Layer 12 of a small transformer language model trained on English Wikipedia (15 layers, counted from 0, width 96).
A neuron's activation on a vector x is SiLU(gate . x) times (in . x), where the dot is the dot product.

Input weights of the MLP neurons that the questions are about. A number n stands for (n - 128) times 0.0062.
n95 gate: 63, 107, 90, 147, 105, 187, 199, 75, 200, 186, 121, 88, 140, 165, 144, 122, 162, 122, 157, 168, 41, 129, 161, 151, 146, 99, 116, 98, 115, 128, 131, 87, 153, 158, 141, 98, 123, 117, 119, 147, 147, 144, 94, 121, 82, 95, 161, 157, 116, 122, 122, 94, 158, 95, 136, 161, 104, 124, 125, 109, 152, 92, 135, 140, 81, 146, 95, 156, 144, 121, 121, 108, 71, 178, 112, 140, 168, 154, 118, 135, 129, 177, 140, 117, 154, 159, 113, 120, 67, 165, 151, 192, 69, 85, 143, 189
n106 gate: 159, 182, 68, 108, 122, 163, 125, 124, 159, 155, 77, 117, 127, 111, 137, 154, 124, 154, 139, 109, 88, 100, 141, 154, 121, 141, 146, 100, 179, 121, 124, 83, 144, 116, 137, 126, 135, 111, 149, 120, 127, 183, 134, 163, 171, 123, 132, 126, 126, 84, 100, 108, 112, 116, 202, 99, 144, 125, 108, 118, 96, 155, 186, 115, 134, 103, 114, 122, 92, 160, 181, 99, 90, 133, 154, 150, 142, 171, 200, 115, 120, 182, 112, 64, 174, 124, 125, 162, 74, 146, 133, 155, 164, 139, 203, 181
n150 gate: 118, 86, 143, 131, 119, 137, 154, 126, 174, 124, 66, 159, 93, 178, 114, 77, 182, 131, 96, 109, 40, 83, 61, 158, 131, 142, 147, 205, 141, 119, 147, 141, 100, 130, 136, 107, 133, 140, 136, 145, 111, 180, 103, 203, 81, 135, 114, 134, 120, 153, 188, 149, 176, 125, 137, 103, 159, 143, 182, 112, 124, 156, 108, 137, 165, 185, 113, 183, 137, 155, 106, 149, 138, 105, 155, 144, 155, 178, 142, 62, 110, 88, 83, 201, 100, 156, 109, 128, 91, 143, 160, 164, 133, 99, 153, 68
n202 gate: 123, 113, 183, 90, 121, 142, 77, 117, 88, 176, 109, 134, 169, 187, 139, 175, 99, 109, 123, 128, 91, 101, 98, 124, 46, 152, 82, 103, 113, 73, 95, 147, 86, 203, 90, 204, 84, 127, 121, 46, 164, 97, 112, 76, 71, 153, 148, 158, 150, 81, 96, 150, 92, 119, 120, 138, 105, 141, 191, 97, 146, 131, 164, 128, 134, 120, 101, 96, 140, 138, 165, 153, 139, 102, 126, 79, 146, 135, 131, 166, 138, 132, 139, 73, 160, 183, 133, 142, 144, 108, 181, 114, 124, 124, 131, 154
n226 gate: 123, 147, 136, 174, 110, 177, 141, 89, 165, 178, 149, 97, 97, 141, 197, 124, 98, 153, 139, 123, 91, 159, 169, 156, 144, 137, 109, 90, 114, 147, 172, 90, 75, 116, 176, 174, 154, 159, 82, 159, 108, 172, 117, 115, 112, 94, 113, 157, 109, 131, 134, 135, 136, 106, 99, 132, 132, 180, 130, 156, 110, 154, 113, 93, 146, 128, 84, 133, 107, 165, 99, 131, 117, 109, 98, 159, 166, 152, 158, 113, 112, 101, 144, 107, 88, 161, 136, 104, 147, 150, 101, 182, 166, 87, 114, 145
n231 gate: 125, 157, 145, 131, 54, 153, 82, 128, 68, 146, 118, 132, 160, 122, 91, 171, 113, 126, 128, 138, 113, 146, 104, 132, 136, 157, 174, 120, 171, 149, 124, 174, 86, 119, 127, 67, 136, 117, 96, 105, 170, 156, 99, 140, 91, 122, 154, 147, 120, 113, 125, 128, 87, 130, 130, 98, 151, 120, 141, 142, 117, 129, 117, 149, 75, 183, 130, 71, 135, 178, 177, 164, 148, 129, 161, 139, 147, 57, 166, 81, 108, 157, 117, 84, 206, 97, 76, 147, 63, 102, 196, 177, 164, 191, 139, 117
n244 gate: 124, 129, 150, 136, 140, 77, 98, 135, 128, 163, 96, 130, 115, 71, 172, 137, 166, 138, 162, 93, 83, 107, 112, 151, 136, 186, 131, 121, 106, 140, 126, 75, 117, 151, 111, 86, 136, 151, 138, 86, 62, 146, 98, 82, 72, 87, 63, 117, 98, 108, 160, 169, 105, 151, 128, 124, 133, 191, 186, 161, 128, 149, 132, 183, 114, 138, 107, 163, 80, 114, 84, 144, 136, 117, 161, 114, 147, 177, 172, 65, 90, 71, 176, 142, 184, 110, 149, 105, 111, 56, 143, 103, 78, 135, 166, 123
n250 gate: 133, 80, 124, 130, 110, 148, 100, 129, 122, 116, 159, 199, 102, 147, 149, 130, 124, 88, 120, 152, 111, 163, 130, 188, 110, 113, 85, 154, 139, 150, 144, 45, 114, 212, 127, 96, 115, 205, 106, 156, 144, 137, 105, 111, 95, 132, 114, 115, 109, 128, 130, 100, 135, 117, 110, 156, 138, 104, 161, 148, 163, 186, 60, 133, 174, 195, 98, 127, 141, 172, 119, 172, 52, 139, 97, 124, 151, 146, 206, 82, 109, 119, 178, 117, 93, 123, 205, 158, 187, 140, 112, 171, 169, 68, 102, 132
n253 gate: 101, 66, 178, 169, 128, 104, 54, 142, 99, 194, 161, 141, 121, 113, 135, 201, 164, 151, 186, 122, 105, 151, 131, 135, 100, 150, 125, 141, 151, 127, 150, 174, 157, 152, 127, 147, 216, 57, 145, 131, 79, 163, 110, 165, 155, 121, 74, 87, 78, 152, 86, 110, 147, 175, 174, 110, 102, 150, 151, 99, 110, 129, 106, 152, 111, 158, 91, 78, 97, 89, 105, 82, 148, 143, 86, 115, 176, 104, 141, 77, 115, 117, 136, 110, 161, 76, 123, 138, 121, 150, 158, 199, 117, 106, 132, 88
n95 in: 140, 128, 167, 195, 140, 84, 136, 125, 70, 146, 141, 122, 162, 100, 141, 176, 116, 135, 132, 117, 163, 54, 98, 124, 66, 156, 154, 79, 130, 61, 192, 73, 207, 110, 115, 81, 112, 112, 173, 108, 59, 110, 167, 130, 108, 143, 172, 114, 118, 113, 161, 52, 66, 51, 114, 109, 128, 135, 144, 119, 126, 129, 129, 139, 123, 102, 101, 180, 133, 119, 130, 94, 174, 178, 117, 144, 122, 142, 77, 208, 155, 82, 157, 90, 154, 155, 175, 166, 87, 146, 189, 129, 174, 80, 92, 141
n106 in: 186, 139, 113, 161, 106, 127, 68, 120, 91, 185, 145, 148, 143, 177, 88, 216, 148, 129, 98, 129, 164, 153, 12, 140, 101, 101, 72, 83, 178, 125, 157, 119, 119, 184, 135, 137, 106, 131, 133, 87, 111, 146, 88, 181, 115, 102, 177, 138, 111, 106, 127, 91, 120, 144, 204, 133, 147, 102, 152, 145, 117, 172, 99, 162, 129, 101, 157, 134, 185, 86, 155, 124, 138, 180, 99, 71, 133, 124, 95, 130, 145, 140, 127, 102, 100, 125, 86, 113, 143, 160, 172, 128, 189, 184, 155, 106
n150 in: 159, 102, 101, 104, 122, 175, 202, 115, 121, 198, 127, 104, 108, 211, 110, 130, 153, 89, 130, 133, 121, 122, 169, 199, 91, 128, 153, 91, 114, 125, 84, 71, 194, 149, 118, 118, 157, 160, 131, 103, 109, 125, 53, 122, 80, 174, 70, 135, 154, 161, 191, 140, 185, 140, 180, 146, 157, 115, 166, 186, 107, 162, 161, 156, 87, 94, 88, 162, 95, 104, 94, 235, 89, 122, 116, 123, 63, 126, 120, 101, 79, 118, 102, 174, 201, 123, 121, 113, 168, 188, 67, 92, 92, 156, 77, 154
n202 in: 143, 168, 155, 195, 153, 152, 170, 114, 131, 95, 116, 77, 142, 156, 117, 172, 114, 155, 126, 105, 177, 70, 106, 104, 132, 249, 125, 46, 135, 147, 164, 136, 84, 202, 141, 121, 145, 136, 64, 83, 185, 150, 119, 110, 88, 102, 68, 194, 169, 131, 127, 194, 167, 137, 163, 166, 100, 90, 126, 138, 123, 85, 208, 159, 143, 85, 101, 139, 89, 129, 112, 206, 163, 133, 103, 81, 92, 145, 137, 110, 143, 107, 96, 83, 95, 137, 146, 144, 168, 115, 104, 154, 196, 129, 125, 150
n226 in: 167, 111, 126, 141, 96, 138, 113, 140, 118, 103, 158, 140, 129, 176, 164, 88, 126, 123, 173, 154, 118, 158, 117, 97, 166, 201, 117, 115, 138, 78, 160, 114, 107, 137, 207, 91, 107, 174, 137, 126, 116, 194, 143, 108, 165, 132, 140, 168, 169, 128, 83, 138, 122, 121, 124, 180, 101, 147, 136, 186, 100, 163, 123, 146, 172, 99, 168, 178, 119, 88, 95, 74, 99, 201, 102, 162, 116, 213, 136, 127, 185, 172, 132, 104, 137, 106, 145, 136, 159, 154, 162, 173, 129, 117, 158, 108
n231 in: 138, 73, 168, 175, 152, 156, 184, 164, 147, 141, 120, 87, 175, 98, 110, 142, 110, 127, 85, 128, 103, 89, 131, 174, 111, 153, 113, 162, 174, 141, 171, 127, 137, 150, 135, 201, 121, 124, 131, 73, 149, 127, 146, 62, 126, 161, 101, 156, 101, 125, 185, 134, 126, 95, 84, 142, 168, 94, 132, 120, 76, 131, 102, 120, 173, 188, 122, 168, 120, 65, 154, 76, 168, 86, 91, 90, 155, 108, 156, 56, 94, 181, 109, 84, 146, 151, 55, 129, 117, 162, 47, 161, 140, 175, 179, 144
n244 in: 170, 183, 189, 132, 144, 179, 134, 173, 107, 108, 55, 134, 154, 29, 190, 176, 77, 189, 128, 87, 66, 113, 51, 142, 169, 177, 123, 121, 162, 138, 123, 76, 100, 125, 104, 143, 138, 151, 141, 129, 202, 90, 214, 100, 142, 136, 127, 88, 95, 148, 180, 102, 172, 88, 75, 149, 135, 133, 88, 74, 68, 155, 164, 148, 75, 209, 127, 135, 124, 113, 129, 143, 82, 112, 129, 165, 128, 192, 129, 71, 105, 95, 149, 153, 96, 126, 200, 90, 123, 125, 128, 65, 191, 119, 101, 136
n250 in: 71, 143, 127, 100, 145, 201, 74, 185, 108, 127, 87, 133, 109, 111, 109, 112, 194, 113, 131, 62, 80, 69, 137, 82, 109, 67, 109, 83, 140, 164, 71, 156, 75, 163, 138, 141, 96, 130, 162, 122, 160, 80, 142, 103, 66, 142, 146, 124, 127, 127, 126, 109, 116, 185, 158, 115, 115, 107, 116, 120, 93, 59, 140, 172, 32, 106, 142, 171, 179, 91, 105, 106, 116, 103, 138, 117, 123, 153, 157, 142, 137, 160, 128, 138, 117, 104, 140, 128, 50, 115, 31, 66, 175, 114, 140, 163
n253 in: 165, 113, 141, 112, 156, 142, 83, 192, 125, 160, 120, 115, 151, 233, 196, 162, 138, 150, 122, 151, 125, 131, 73, 246, 116, 110, 104, 152, 162, 135, 145, 155, 103, 156, 124, 129, 92, 98, 82, 84, 151, 192, 90, 142, 122, 147, 97, 90, 76, 88, 75, 180, 107, 181, 137, 120, 95, 75, 100, 139, 137, 106, 142, 81, 66, 128, 159, 97, 107, 160, 130, 130, 192, 124, 143, 170, 143, 77, 103, 69, 166, 107, 91, 73, 46, 179, 95, 115, 124, 68, 139, 109, 139, 157, 98, 128

Each question shows a token from some text and the vector x that enters the MLP there. A number n stands for (n - 128) times 0.045.

"ner": 132, 120, 124, 130, 142, 145, 121, 149, 127, 109, 135, 113, 116, 168, 139, 92, 144, 93, 102, 107, 129, 121, 125, 114, 125, 145, 146, 117, 125, 117, 130, 113, 92, 166, 205, 137, 105, 154, 145, 138, 120, 143, 149, 109, 176, 130, 145, 132, 112, 156, 113, 105, 141, 122, 104, 192, 136, 145, 100, 137, 131, 119, 177, 120, 141, 131, 132, 155, 141, 116, 87, 122, 121, 157, 182, 112, 86, 145, 139, 129, 115, 141, 158, 138, 118, 124, 118, 118, 170, 116, 131, 150, 138, 127, 125, 152
The two highest activations, in order: n226, n250

" st": 144, 116, 142, 117, 127, 132, 100, 115, 182, 74, 132, 132, 140, 149, 93, 98, 122, 126, 121, 152, 138, 112, 115, 131, 86, 159, 116, 103, 88, 134, 147, 139, 120, 142, 142, 111, 141, 143, 123, 132, 154, 116, 136, 138, 132, 133, 132, 97, 94, 150, 113, 98, 129, 139, 151, 161, 134, 100, 101, 87, 93, 96, 141, 123, 143, 121, 171, 155, 139, 138, 137, 75, 113, 114, 125, 136, 140, 102, 134, 159, 123, 148, 154, 125, 129, 126, 107, 138, 160, 99, 141, 84, 155, 138, 115, 80
Which of these neurons fires most? n150

" support": 164, 81, 123, 119, 132, 156, 125, 132, 187, 128, 113, 131, 154, 100, 103, 104, 126, 115, 128, 141, 127, 137, 137, 117, 77, 135, 146, 120, 118, 108, 127, 127, 120, 182, 133, 129, 145, 116, 158, 104, 113, 109, 121, 127, 150, 140, 162, 150, 111, 116, 130, 101, 109, 125, 156, 168, 139, 147, 109, 118, 161, 112, 130, 150, 122, 105, 143, 138, 136, 120, 137, 125, 103, 130, 196, 119, 117, 81, 128, 119, 79, 135, 131, 107, 146, 100, 118, 165, 126, 112, 108, 116, 159, 130, 152, 91
The two highest activations, in order: n106, n231

" (": 163, 125, 87, 115, 138, 146, 84, 146, 142, 111, 118, 122, 158, 162, 123, 87, 138, 152, 109, 110, 141, 95, 141, 139, 104, 164, 120, 120, 124, 116, 140, 114, 119, 152, 112, 115, 138, 164, 152, 127, 141, 127, 147, 115, 155, 136, 175, 124, 105, 116, 149, 112, 131, 123, 143, 149, 132, 117, 50, 133, 145, 136, 117, 146, 107, 110, 110, 126, 151, 132, 111, 146, 134, 147, 155, 127, 146, 113, 122, 148, 137, 156, 133, 102, 106, 95, 92, 138, 173, 155, 106, 126, 105, 121, 80, 101
Which neuron fires most, and how strongly? n250, at about 1.2

",": 132, 118, 108, 118, 138, 125, 136, 155, 174, 88, 70, 66, 139, 144, 109, 87, 130, 131, 111, 110, 108, 106, 109, 108, 106, 131, 134, 116, 124, 141, 159, 106, 88, 152, 121, 95, 153, 128, 151, 124, 117, 114, 128, 111, 150, 124, 111, 108, 105, 102, 108, 134, 129, 111, 159, 135, 134, 133, 107, 99, 160, 122, 153, 148, 100, 129, 144, 148, 159, 109, 126, 138, 171, 136, 189, 127, 123, 116, 128, 98, 97, 156, 136, 129, 131, 140, 103, 137, 133, 125, 139, 110, 130, 109, 165, 159
Which neuron fires most, and how strongly? n244, at about 2.9

" K": 158, 104, 111, 102, 115, 114, 94, 128, 127, 123, 115, 104, 186, 141, 84, 115, 117, 59, 128, 134, 150, 109, 121, 121, 138, 155, 119, 133, 123, 106, 120, 126, 154, 127, 200, 110, 145, 116, 128, 146, 129, 119, 145, 104, 112, 125, 118, 110, 118, 127, 147, 133, 119, 136, 129, 130, 118, 118, 41, 130, 129, 122, 119, 154, 118, 138, 167, 134, 136, 113, 108, 122, 107, 145, 114, 134, 136, 117, 141, 109, 118, 139, 118, 126, 110, 118, 128, 120, 144, 100, 156, 107, 139, 92, 126, 70
Which of these neurons fires most? n150

"oll": 118, 104, 123, 102, 133, 168, 124, 152, 165, 87, 131, 134, 161, 115, 134, 129, 145, 107, 101, 149, 118, 94, 117, 113, 90, 152, 108, 131, 109, 92, 96, 116, 124, 153, 182, 117, 139, 115, 182, 113, 136, 131, 148, 122, 127, 105, 144, 132, 74, 121, 124, 119, 128, 135, 153, 182, 100, 125, 108, 139, 156, 96, 139, 146, 125, 108, 133, 134, 94, 97, 106, 123, 130, 106, 139, 101, 108, 144, 135, 142, 102, 125, 142, 130, 95, 130, 82, 125, 145, 100, 115, 116, 137, 111, 127, 99
Which neuron fires most, and how strongly? n202, at about 3

"b": 166, 114, 130, 142, 108, 161, 148, 139, 141, 130, 142, 137, 161, 145, 146, 83, 94, 85, 99, 125, 146, 100, 138, 115, 113, 139, 121, 135, 135, 160, 123, 112, 147, 157, 207, 142, 145, 119, 120, 127, 153, 121, 134, 119, 154, 107, 124, 132, 113, 170, 134, 121, 118, 144, 117, 132, 148, 148, 88, 140, 145, 119, 163, 124, 145, 108, 154, 132, 120, 110, 134, 94, 82, 148, 125, 104, 123, 144, 99, 144, 106, 130, 127, 149, 116, 118, 104, 123, 135, 109, 178, 112, 121, 87, 90, 120
The two highest activations, in order: n226, n253

"ection": 145, 92, 121, 117, 138, 126, 166, 127, 169, 124, 129, 126, 160, 75, 123, 109, 130, 144, 111, 134, 127, 122, 144, 142, 101, 123, 124, 139, 117, 115, 120, 144, 110, 196, 120, 110, 157, 112, 165, 115, 87, 134, 131, 105, 181, 128, 149, 103, 107, 138, 103, 119, 120, 106, 179, 163, 138, 137, 130, 127, 164, 122, 140, 147, 117, 123, 159, 177, 125, 86, 105, 124, 127, 123, 170, 112, 118, 112, 139, 132, 131, 149, 134, 140, 143, 135, 138, 122, 125, 92, 106, 100, 127, 140, 155, 96
Which of these neurons fires most? n202

" with": 141, 77, 137, 102, 141, 164, 55, 157, 138, 124, 97, 107, 138, 129, 124, 126, 135, 136, 109, 147, 154, 123, 106, 116, 113, 168, 146, 124, 120, 129, 162, 123, 106, 158, 138, 116, 177, 130, 131, 116, 109, 125, 139, 121, 168, 139, 134, 122, 121, 122, 102, 87, 117, 112, 165, 149, 161, 143, 107, 129, 158, 138, 142, 159, 131, 146, 149, 123, 156, 103, 118, 136, 137, 137, 195, 104, 113, 105, 134, 123, 111, 146, 157, 127, 129, 106, 103, 143, 142, 156, 137, 133, 148, 100, 149, 116
Which of these neurons fires most? n106

" to": 145, 112, 120, 142, 133, 145, 97, 139, 118, 134, 112, 112, 132, 159, 128, 114, 91, 140, 119, 157, 159, 120, 133, 113, 100, 139, 152, 77, 134, 100, 149, 136, 136, 132, 128, 124, 167, 154, 140, 103, 120, 98, 118, 144, 182, 139, 149, 121, 122, 146, 116, 98, 129, 106, 135, 138, 189, 134, 97, 142, 158, 128, 158, 148, 141, 124, 122, 136, 138, 80, 132, 127, 122, 126, 195, 116, 128, 123, 147, 126, 123, 120, 164, 165, 141, 119, 96, 166, 121, 160, 121, 147, 160, 102, 156, 121
Which of these neurons fires most? n106

" Bro": 162, 141, 108, 120, 135, 191, 98, 124, 122, 91, 108, 127, 127, 206, 113, 86, 87, 120, 108, 127, 140, 135, 139, 123, 147, 148, 155, 122, 119, 136, 151, 143, 119, 139, 130, 133, 147, 134, 116, 132, 157, 132, 124, 101, 142, 143, 118, 133, 86, 134, 158, 94, 154, 129, 131, 144, 115, 110, 101, 119, 128, 133, 135, 115, 160, 92, 160, 163, 161, 121, 158, 103, 132, 110, 103, 118, 115, 131, 168, 164, 117, 123, 135, 120, 120, 123, 131, 151, 121, 104, 125, 152, 140, 102, 109, 84
Which three neurons fire most, strongest first? n226, n250, n95

".": 94, 123, 117, 125, 129, 134, 116, 174, 168, 118, 129, 96, 150, 163, 122, 107, 137, 117, 102, 128, 140, 150, 104, 125, 85, 145, 114, 99, 107, 119, 162, 125, 94, 142, 106, 115, 161, 136, 137, 135, 117, 115, 144, 115, 151, 150, 114, 88, 101, 110, 127, 110, 129, 130, 152, 141, 175, 110, 114, 121, 156, 113, 124, 147, 107, 136, 154, 157, 166, 83, 112, 137, 153, 132, 174, 78, 115, 81, 123, 122, 128, 168, 149, 123, 114, 107, 112, 92, 133, 143, 137, 121, 144, 108, 127, 121
Which three neurons fire most, strongest first? n253, n244, n226

"In": 157, 123, 74, 115, 140, 178, 92, 149, 143, 96, 48, 123, 155, 158, 103, 120, 128, 129, 98, 127, 138, 139, 132, 131, 117, 157, 140, 120, 141, 108, 161, 133, 117, 164, 135, 125, 167, 106, 153, 120, 101, 105, 109, 111, 124, 141, 126, 109, 149, 112, 141, 110, 120, 157, 139, 145, 149, 129, 138, 143, 149, 131, 150, 124, 110, 153, 168, 134, 140, 125, 117, 155, 113, 124, 171, 125, 127, 133, 135, 83, 119, 137, 133, 130, 128, 92, 97, 155, 154, 127, 86, 113, 134, 104, 139, 120
Which three neurons fire most, strongest first? n150, n250, n106

"ued": 127, 77, 151, 117, 150, 178, 110, 147, 125, 102, 91, 116, 137, 112, 137, 117, 133, 144, 108, 135, 123, 127, 117, 108, 108, 137, 146, 138, 108, 106, 128, 146, 129, 210, 134, 134, 165, 88, 107, 133, 119, 122, 128, 136, 166, 140, 117, 133, 150, 120, 152, 112, 146, 114, 127, 139, 148, 155, 97, 117, 176, 116, 160, 155, 137, 102, 136, 140, 130, 117, 118, 112, 116, 128, 188, 101, 107, 104, 130, 119, 125, 157, 128, 114, 120, 134, 109, 127, 152, 121, 118, 118, 184, 116, 156, 146
Which of these neurons fires most? n202

"war": 137, 113, 132, 100, 128, 111, 137, 126, 126, 114, 135, 116, 138, 133, 139, 76, 80, 112, 112, 129, 145, 155, 181, 100, 118, 141, 153, 93, 105, 119, 117, 146, 116, 140, 188, 123, 135, 150, 120, 130, 133, 136, 140, 154, 159, 137, 111, 118, 108, 131, 104, 91, 146, 110, 135, 121, 111, 108, 132, 143, 187, 96, 171, 109, 108, 125, 141, 126, 161, 106, 97, 132, 112, 150, 167, 122, 129, 146, 84, 114, 130, 147, 129, 110, 85, 115, 108, 143, 134, 94, 160, 128, 110, 113, 118, 117
Which neuron fires most, and how strongly? n231, at about 1.2

"ified": 142, 84, 130, 114, 158, 134, 118, 127, 154, 126, 137, 106, 153, 123, 81, 131, 166, 153, 114, 140, 138, 145, 129, 99, 129, 151, 133, 97, 127, 86, 111, 134, 118, 160, 151, 135, 150, 120, 137, 136, 143, 137, 137, 140, 176, 147, 141, 114, 141, 125, 130, 76, 140, 116, 134, 156, 96, 116, 121, 127, 162, 128, 161, 141, 125, 110, 131, 146, 131, 100, 127, 130, 123, 131, 220, 123, 120, 120, 132, 113, 105, 134, 102, 125, 90, 87, 94, 152, 126, 93, 114, 126, 128, 108, 99, 123
Which of these neurons fires most? n231

" rel": 102, 115, 115, 118, 112, 108, 117, 161, 172, 106, 138, 124, 111, 127, 114, 146, 105, 124, 126, 123, 116, 137, 155, 154, 117, 121, 149, 138, 125, 128, 136, 122, 148, 145, 75, 147, 162, 111, 116, 111, 144, 82, 134, 126, 85, 139, 142, 103, 99, 152, 134, 89, 96, 115, 132, 116, 124, 120, 93, 149, 129, 84, 142, 135, 111, 131, 164, 145, 150, 83, 111, 115, 76, 104, 122, 118, 107, 139, 111, 119, 130, 131, 160, 140, 116, 98, 86, 173, 152, 101, 122, 87, 127, 109, 114, 126
Which of these neurons fires most? n202

"ions": 129, 112, 133, 126, 134, 143, 116, 152, 121, 102, 137, 91, 154, 98, 117, 127, 106, 102, 92, 131, 122, 132, 139, 86, 123, 142, 123, 146, 142, 117, 151, 137, 133, 184, 142, 123, 141, 106, 152, 125, 106, 133, 151, 95, 152, 138, 128, 98, 104, 162, 110, 104, 127, 109, 149, 208, 138, 117, 124, 130, 140, 124, 151, 150, 130, 115, 119, 121, 119, 127, 106, 114, 142, 140, 223, 137, 110, 114, 133, 134, 116, 155, 148, 142, 159, 106, 109, 141, 157, 114, 131, 161, 134, 131, 136, 125
Which neuron fires most, and how strongly? n231, at about 1.3

" the": 137, 99, 117, 116, 124, 120, 100, 115, 158, 97, 84, 118, 136, 122, 71, 123, 139, 119, 117, 124, 149, 128, 115, 119, 100, 176, 130, 117, 128, 78, 121, 108, 117, 128, 129, 123, 147, 120, 144, 137, 166, 139, 147, 96, 157, 134, 147, 97, 112, 135, 133, 103, 106, 130, 104, 157, 156, 122, 121, 122, 133, 112, 133, 134, 120, 124, 122, 136, 121, 111, 104, 131, 128, 103, 236, 127, 136, 101, 125, 118, 116, 129, 104, 118, 133, 104, 83, 156, 141, 122, 124, 127, 125, 90, 121, 146
Which neuron fires most, and how strongly? n231, at about 1.7

"hi": 151, 123, 134, 122, 157, 108, 131, 115, 129, 147, 113, 123, 155, 163, 122, 103, 106, 81, 141, 125, 126, 133, 139, 126, 178, 159, 141, 103, 109, 128, 137, 154, 139, 151, 180, 124, 131, 124, 107, 139, 111, 65, 120, 139, 197, 132, 145, 117, 145, 134, 139, 111, 135, 72, 115, 142, 127, 123, 154, 120, 178, 128, 153, 146, 114, 117, 138, 151, 169, 90, 105, 137, 113, 123, 155, 125, 101, 145, 109, 132, 114, 154, 141, 112, 108, 107, 107, 132, 112, 95, 143, 124, 117, 118, 140, 127
Which neuron fires most, and how strongly? n95, at about 1.6

"ed": 138, 81, 148, 125, 160, 158, 123, 128, 141, 142, 113, 118, 155, 120, 148, 104, 133, 146, 119, 138, 109, 115, 109, 125, 84, 138, 144, 144, 115, 96, 133, 97, 129, 184, 160, 134, 166, 121, 133, 128, 115, 134, 114, 122, 184, 127, 128, 127, 126, 117, 129, 109, 146, 108, 135, 155, 143, 161, 131, 111, 163, 124, 160, 132, 121, 101, 139, 155, 153, 103, 101, 116, 112, 130, 210, 104, 111, 112, 128, 118, 95, 141, 133, 147, 153, 123, 129, 147, 106, 106, 114, 92, 165, 131, 152, 139
Which of these neurons fires most? n244

"–": 165, 132, 99, 102, 117, 106, 97, 110, 118, 116, 117, 110, 173, 166, 133, 116, 166, 154, 131, 146, 140, 113, 133, 120, 110, 189, 76, 125, 145, 104, 138, 128, 127, 128, 82, 120, 153, 136, 148, 126, 116, 145, 129, 128, 107, 159, 133, 84, 91, 149, 133, 121, 147, 133, 136, 153, 114, 108, 103, 148, 147, 105, 123, 111, 100, 149, 133, 110, 120, 91, 107, 147, 146, 91, 170, 148, 124, 122, 119, 132, 104, 106, 154, 138, 119, 97, 138, 126, 125, 162, 150, 114, 120, 108, 108, 93
Which of these neurons fires most? n253

" of": 160, 83, 111, 105, 148, 142, 100, 144, 153, 136, 93, 104, 141, 142, 121, 110, 122, 153, 114, 142, 119, 143, 110, 117, 117, 147, 134, 104, 130, 135, 162, 130, 110, 161, 161, 110, 171, 122, 127, 121, 138, 129, 135, 118, 162, 133, 146, 125, 122, 130, 121, 77, 109, 112, 158, 159, 176, 138, 97, 133, 151, 116, 149, 150, 117, 142, 133, 118, 137, 95, 105, 138, 115, 145, 210, 108, 134, 111, 139, 117, 108, 157, 133, 132, 126, 87, 86, 159, 131, 146, 127, 137, 133, 105, 159, 127
Which of these neurons fires most? n106

"um": 142, 131, 119, 115, 106, 140, 126, 136, 141, 139, 127, 103, 132, 137, 146, 109, 88, 87, 151, 159, 145, 120, 138, 117, 130, 113, 170, 167, 134, 97, 136, 107, 110, 162, 222, 139, 122, 124, 183, 128, 150, 117, 142, 133, 171, 125, 121, 126, 119, 123, 115, 148, 105, 152, 116, 149, 141, 134, 83, 137, 148, 99, 125, 139, 136, 136, 150, 134, 143, 115, 92, 122, 105, 133, 112, 113, 111, 158, 99, 133, 153, 131, 137, 123, 116, 129, 138, 117, 127, 111, 149, 152, 120, 92, 104, 81
The two highest activations, in order: n226, n150

"cast": 143, 82, 128, 115, 120, 170, 123, 134, 171, 98, 127, 131, 158, 143, 118, 108, 139, 126, 129, 113, 149, 143, 117, 115, 114, 143, 128, 156, 112, 105, 118, 137, 115, 160, 169, 163, 127, 96, 155, 93, 125, 137, 158, 108, 170, 145, 122, 145, 125, 107, 130, 85, 130, 114, 160, 160, 125, 112, 85, 129, 140, 94, 172, 136, 104, 118, 158, 113, 121, 128, 108, 120, 109, 121, 162, 132, 102, 123, 140, 132, 82, 130, 117, 125, 100, 81, 119, 146, 119, 123, 95, 107, 151, 146, 167, 120
The two highest activations, in order: n95, n150

" in": 147, 105, 102, 124, 145, 167, 117, 153, 172, 122, 72, 131, 131, 153, 93, 93, 106, 157, 124, 175, 140, 127, 129, 130, 139, 131, 132, 97, 145, 129, 154, 114, 110, 179, 138, 134, 153, 136, 145, 137, 119, 110, 122, 112, 159, 154, 144, 127, 127, 143, 114, 116, 141, 139, 146, 139, 171, 119, 127, 142, 151, 106, 153, 125, 96, 153, 160, 101, 153, 111, 136, 139, 111, 136, 179, 129, 134, 146, 138, 105, 115, 143, 152, 145, 147, 88, 105, 164, 126, 126, 98, 121, 137, 86, 154, 111
Which neuron fires most, and how strongly? n250, at about 5.6

"ick": 125, 131, 160, 101, 150, 156, 86, 124, 162, 143, 149, 115, 132, 120, 118, 133, 122, 151, 125, 126, 124, 108, 116, 125, 96, 145, 155, 124, 131, 105, 105, 98, 100, 140, 140, 139, 123, 107, 171, 74, 99, 129, 122, 113, 104, 153, 156, 97, 121, 126, 86, 109, 114, 144, 139, 141, 118, 168, 120, 133, 129, 119, 150, 124, 112, 107, 130, 133, 135, 127, 92, 123, 100, 113, 162, 145, 100, 119, 123, 131, 85, 102, 138, 133, 102, 97, 143, 179, 173, 95, 124, 112, 143, 106, 98, 85
Which three neurons fire most, strongest first? n244, n253, n231

" was": 125, 98, 131, 97, 168, 144, 97, 164, 149, 115, 120, 120, 142, 143, 106, 113, 135, 123, 121, 141, 129, 124, 106, 148, 137, 162, 157, 120, 116, 126, 142, 114, 116, 164, 165, 116, 179, 144, 121, 137, 110, 116, 169, 103, 121, 140, 120, 100, 153, 112, 130, 123, 124, 99, 116, 172, 177, 128, 98, 131, 157, 96, 158, 145, 132, 111, 137, 122, 155, 93, 109, 148, 123, 105, 163, 105, 134, 94, 130, 131, 117, 115, 162, 144, 119, 82, 106, 119, 172, 158, 141, 136, 120, 123, 165, 118
Which three neurons fire most, strongest first? n244, n95, n253

"ide": 132, 111, 144, 94, 168, 117, 130, 127, 122, 131, 149, 125, 124, 127, 103, 110, 136, 150, 108, 128, 146, 150, 147, 108, 106, 176, 132, 93, 118, 96, 119, 124, 102, 173, 146, 111, 143, 134, 155, 115, 108, 123, 136, 123, 174, 144, 131, 108, 138, 133, 112, 87, 130, 134, 121, 170, 128, 127, 108, 150, 142, 113, 163, 145, 116, 114, 127, 150, 128, 131, 115, 122, 89, 150, 218, 126, 104, 103, 122, 115, 82, 128, 134, 136, 127, 94, 93, 155, 122, 92, 114, 132, 133, 107, 117, 118
Which of these neurons fires most? n231